Layer 10 of a small transformer language model trained on English Wikipedia (16 layers, counted from 0, width 128).
Take only the direct path to the model's output, skipping the later layers: a vector added to the residual stream pushes a token's score in proportion to its dot product with that token's output vector.

Output vectors of the tokens that the questions are about. A number n stands for (n - 128) times 0.011.
"−": 83, 115, 72, 110, 116, 95, 147, 164, 164, 102, 107, 166, 153, 102, 153, 152, 117, 159, 138, 146, 136, 175, 136, 113, 108, 102, 133, 149, 158, 114, 166, 126, 129, 162, 105, 100, 90, 148, 115, 142, 111, 141, 137, 140, 126, 108, 123, 147, 107, 180, 85, 126, 149, 163, 146, 155, 93, 118, 106, 120, 115, 159, 104, 128, 174, 137, 125, 143, 168, 115, 93, 73, 126, 138, 112, 194, 60, 121, 80, 128, 170, 160, 146, 132, 191, 143, 125, 101, 191, 135, 118, 157, 97, 209, 133, 140, 146, 135, 142, 114, 139, 166, 138, 96, 122, 52, 101, 115, 120, 124, 96, 68, 109, 114, 107, 80, 123, 100, 145, 123, 139, 140, 169, 90, 108, 115, 114, 144
"–": 145, 116, 97, 124, 154, 129, 96, 159, 125, 117, 102, 155, 136, 108, 124, 136, 146, 135, 131, 118, 105, 171, 169, 139, 129, 104, 149, 114, 149, 84, 135, 136, 147, 126, 101, 89, 114, 177, 150, 117, 102, 116, 133, 108, 182, 152, 106, 168, 125, 141, 105, 118, 106, 162, 131, 159, 109, 134, 124, 141, 116, 133, 127, 128, 107, 169, 137, 141, 138, 176, 72, 141, 133, 132, 123, 132, 128, 132, 106, 147, 116, 133, 123, 143, 139, 162, 136, 98, 128, 88, 145, 114, 90, 158, 138, 110, 116, 130, 127, 152, 130, 162, 154, 87, 135, 93, 140, 106, 105, 75, 127, 97, 91, 124, 142, 130, 144, 118, 167, 119, 166, 100, 165, 103, 97, 122, 150, 94
"anish": 111, 77, 92, 99, 140, 113, 167, 176, 134, 130, 105, 65, 117, 136, 117, 105, 122, 178, 116, 125, 120, 122, 176, 161, 121, 124, 110, 116, 188, 148, 159, 91, 137, 179, 147, 201, 98, 85, 101, 117, 181, 136, 167, 66, 98, 129, 79, 79, 123, 168, 146, 179, 148, 101, 156, 79, 150, 123, 111, 111, 57, 117, 143, 172, 197, 23, 162, 131, 169, 150, 100, 121, 117, 92, 151, 123, 105, 73, 136, 153, 110, 198, 157, 136, 137, 130, 143, 116, 144, 83, 90, 135, 204, 188, 112, 76, 80, 194, 124, 60, 193, 124, 88, 132, 109, 155, 194, 82, 175, 211, 132, 103, 166, 129, 101, 153, 120, 125, 134, 152, 140, 92, 155, 74, 89, 51, 125, 119
"ology": 149, 116, 104, 115, 129, 113, 173, 154, 123, 108, 165, 164, 97, 110, 87, 132, 132, 143, 155, 186, 111, 155, 70, 126, 102, 120, 62, 162, 105, 153, 98, 156, 148, 105, 80, 145, 153, 122, 125, 108, 96, 169, 112, 148, 139, 137, 72, 133, 124, 148, 106, 163, 148, 137, 103, 49, 166, 124, 155, 66, 149, 143, 163, 153, 201, 123, 151, 142, 144, 172, 127, 141, 104, 102, 106, 167, 130, 77, 139, 194, 110, 160, 97, 105, 204, 91, 153, 147, 98, 244, 95, 104, 133, 106, 67, 110, 105, 137, 160, 90, 144, 96, 48, 78, 117, 127, 154, 126, 119, 108, 120, 87, 86, 173, 194, 82, 123, 101, 149, 158, 109, 169, 183, 149, 84, 94, 135, 170

Each question shows what one neuron of this layer's MLP adds at an activation of 1. A number n stands for (n - 128) times 0.0071.

n292: 119, 113, 128, 127, 139, 130, 147, 142, 106, 130, 124, 133, 130, 117, 138, 142, 130, 134, 123, 142, 132, 119, 133, 131, 132, 122, 146, 128, 128, 165, 127, 135, 115, 121, 142, 128, 117, 129, 132, 125, 114, 126, 139, 129, 146, 116, 156, 123, 123, 114, 141, 95, 128, 138, 139, 101, 118, 121, 128, 125, 134, 107, 119, 120, 132, 111, 115, 105, 115, 119, 132, 142, 110, 124, 139, 118, 125, 143, 163, 137, 120, 124, 146, 121, 126, 126, 110, 123, 125, 138, 121, 136, 123, 113, 149, 124, 139, 130, 125, 127, 117, 138, 131, 139, 135, 138, 125, 146, 134, 143, 118, 119, 128, 134, 135, 136, 138, 116, 130, 131, 127, 133, 124, 129, 113, 101, 131, 118
Pushed up most: "anish"

n244: 127, 144, 111, 118, 136, 130, 149, 143, 138, 119, 123, 131, 140, 126, 106, 130, 142, 155, 118, 141, 129, 135, 121, 140, 134, 101, 136, 127, 115, 124, 114, 127, 139, 142, 125, 140, 132, 111, 123, 124, 142, 140, 134, 121, 129, 117, 141, 130, 138, 133, 125, 124, 125, 132, 149, 128, 119, 102, 140, 134, 126, 116, 149, 120, 122, 121, 128, 127, 129, 110, 152, 135, 119, 144, 122, 129, 144, 127, 138, 137, 125, 127, 124, 130, 120, 124, 117, 138, 107, 131, 114, 118, 134, 103, 129, 122, 123, 131, 146, 125, 129, 138, 134, 125, 115, 134, 114, 131, 118, 135, 114, 132, 127, 113, 122, 133, 117, 127, 113, 124, 136, 143, 132, 142, 118, 138, 115, 127
Which of these tokens does it push down most? "–"

n507: 127, 133, 128, 144, 141, 133, 122, 125, 103, 135, 113, 113, 114, 111, 119, 134, 135, 129, 126, 109, 147, 140, 150, 112, 122, 114, 143, 124, 123, 118, 116, 148, 115, 122, 116, 121, 129, 126, 146, 130, 114, 133, 125, 132, 143, 130, 152, 143, 118, 107, 135, 116, 153, 118, 144, 120, 143, 137, 113, 128, 128, 123, 122, 131, 136, 133, 148, 138, 116, 105, 126, 129, 135, 128, 135, 124, 124, 129, 136, 139, 123, 127, 115, 124, 132, 143, 139, 121, 113, 137, 138, 131, 146, 126, 133, 148, 99, 137, 145, 117, 139, 130, 121, 138, 123, 136, 142, 120, 134, 125, 127, 132, 114, 131, 95, 120, 114, 135, 126, 122, 143, 137, 121, 117, 159, 111, 127, 125
Which of these tokens does it push down most? "−"

n143: 131, 135, 118, 114, 117, 128, 123, 139, 129, 134, 117, 131, 118, 120, 140, 126, 130, 91, 139, 130, 131, 139, 129, 127, 118, 132, 127, 131, 126, 130, 135, 119, 129, 118, 145, 109, 130, 142, 111, 121, 127, 127, 141, 139, 129, 130, 121, 129, 140, 135, 119, 122, 123, 144, 135, 129, 113, 140, 129, 123, 130, 134, 125, 116, 135, 138, 123, 125, 125, 129, 136, 133, 130, 107, 132, 125, 120, 119, 131, 126, 130, 113, 127, 121, 135, 134, 130, 131, 135, 124, 126, 121, 132, 145, 127, 131, 137, 142, 136, 125, 117, 149, 132, 119, 142, 126, 133, 129, 127, 133, 132, 110, 118, 122, 99, 123, 123, 144, 140, 126, 135, 134, 122, 156, 113, 130, 123, 141
Which two tokens does it push up most, strongest first? "−", "–"

n364: 129, 117, 131, 139, 127, 137, 117, 128, 121, 154, 125, 140, 126, 132, 114, 131, 127, 136, 143, 124, 138, 132, 137, 133, 131, 107, 134, 113, 127, 123, 125, 134, 117, 126, 125, 130, 152, 139, 128, 119, 120, 130, 138, 121, 133, 131, 129, 124, 142, 134, 126, 117, 124, 114, 118, 116, 140, 116, 132, 129, 136, 120, 133, 112, 126, 138, 135, 134, 138, 109, 122, 136, 152, 137, 119, 156, 145, 129, 136, 126, 131, 131, 138, 118, 134, 127, 131, 116, 122, 122, 140, 119, 92, 126, 121, 124, 124, 127, 138, 116, 122, 128, 119, 123, 126, 124, 129, 135, 141, 114, 132, 130, 110, 135, 127, 130, 122, 118, 123, 119, 113, 149, 124, 142, 121, 121, 120, 124
Which two tokens does it push up most, strongest first? "ology", "–"

n416: 91, 124, 133, 136, 123, 155, 136, 118, 125, 135, 121, 121, 125, 144, 124, 112, 147, 144, 113, 120, 118, 128, 120, 130, 124, 100, 136, 125, 128, 118, 138, 149, 118, 136, 132, 144, 122, 116, 138, 107, 133, 140, 126, 126, 146, 134, 124, 132, 108, 113, 133, 135, 136, 146, 138, 141, 150, 117, 111, 113, 125, 133, 138, 123, 140, 139, 131, 135, 129, 125, 118, 136, 144, 136, 124, 129, 124, 157, 137, 130, 124, 135, 134, 131, 134, 128, 137, 133, 124, 119, 151, 129, 137, 134, 142, 128, 123, 134, 99, 117, 125, 112, 108, 121, 127, 133, 155, 125, 104, 110, 124, 116, 107, 140, 117, 128, 138, 144, 111, 125, 131, 102, 132, 138, 125, 119, 130, 124
Pushed up most: "anish"

n306: 121, 124, 111, 135, 114, 132, 132, 114, 143, 121, 111, 129, 122, 144, 138, 151, 141, 159, 110, 130, 145, 115, 120, 122, 128, 123, 123, 119, 131, 139, 114, 117, 148, 144, 141, 132, 132, 106, 142, 120, 136, 127, 134, 127, 121, 127, 109, 122, 156, 123, 123, 125, 131, 121, 130, 129, 111, 127, 118, 137, 121, 136, 136, 111, 116, 128, 143, 113, 128, 132, 112, 136, 131, 133, 144, 132, 118, 119, 133, 109, 116, 144, 126, 142, 121, 111, 107, 126, 123, 142, 138, 141, 127, 121, 118, 126, 127, 122, 132, 124, 126, 124, 139, 130, 136, 131, 112, 130, 110, 127, 130, 119, 129, 150, 118, 138, 131, 119, 130, 127, 142, 144, 115, 129, 131, 137, 153, 148
Pushed up most: "anish"

n431: 143, 134, 129, 136, 115, 139, 129, 129, 152, 113, 144, 138, 105, 125, 114, 120, 136, 151, 126, 88, 118, 140, 110, 137, 130, 110, 124, 125, 138, 136, 131, 127, 129, 123, 137, 136, 122, 134, 125, 120, 125, 132, 121, 116, 125, 123, 127, 143, 115, 131, 121, 142, 141, 107, 143, 100, 117, 128, 132, 118, 114, 124, 143, 103, 122, 120, 120, 121, 120, 133, 122, 147, 129, 119, 100, 139, 111, 108, 128, 139, 145, 130, 135, 133, 134, 132, 138, 119, 127, 122, 151, 141, 150, 157, 113, 121, 112, 140, 148, 96, 141, 133, 130, 97, 150, 146, 121, 105, 126, 134, 125, 133, 121, 128, 122, 136, 125, 143, 115, 118, 102, 109, 135, 142, 150, 116, 143, 152
Which three tokens does it push up most, strongest first? "anish", "ology", "−"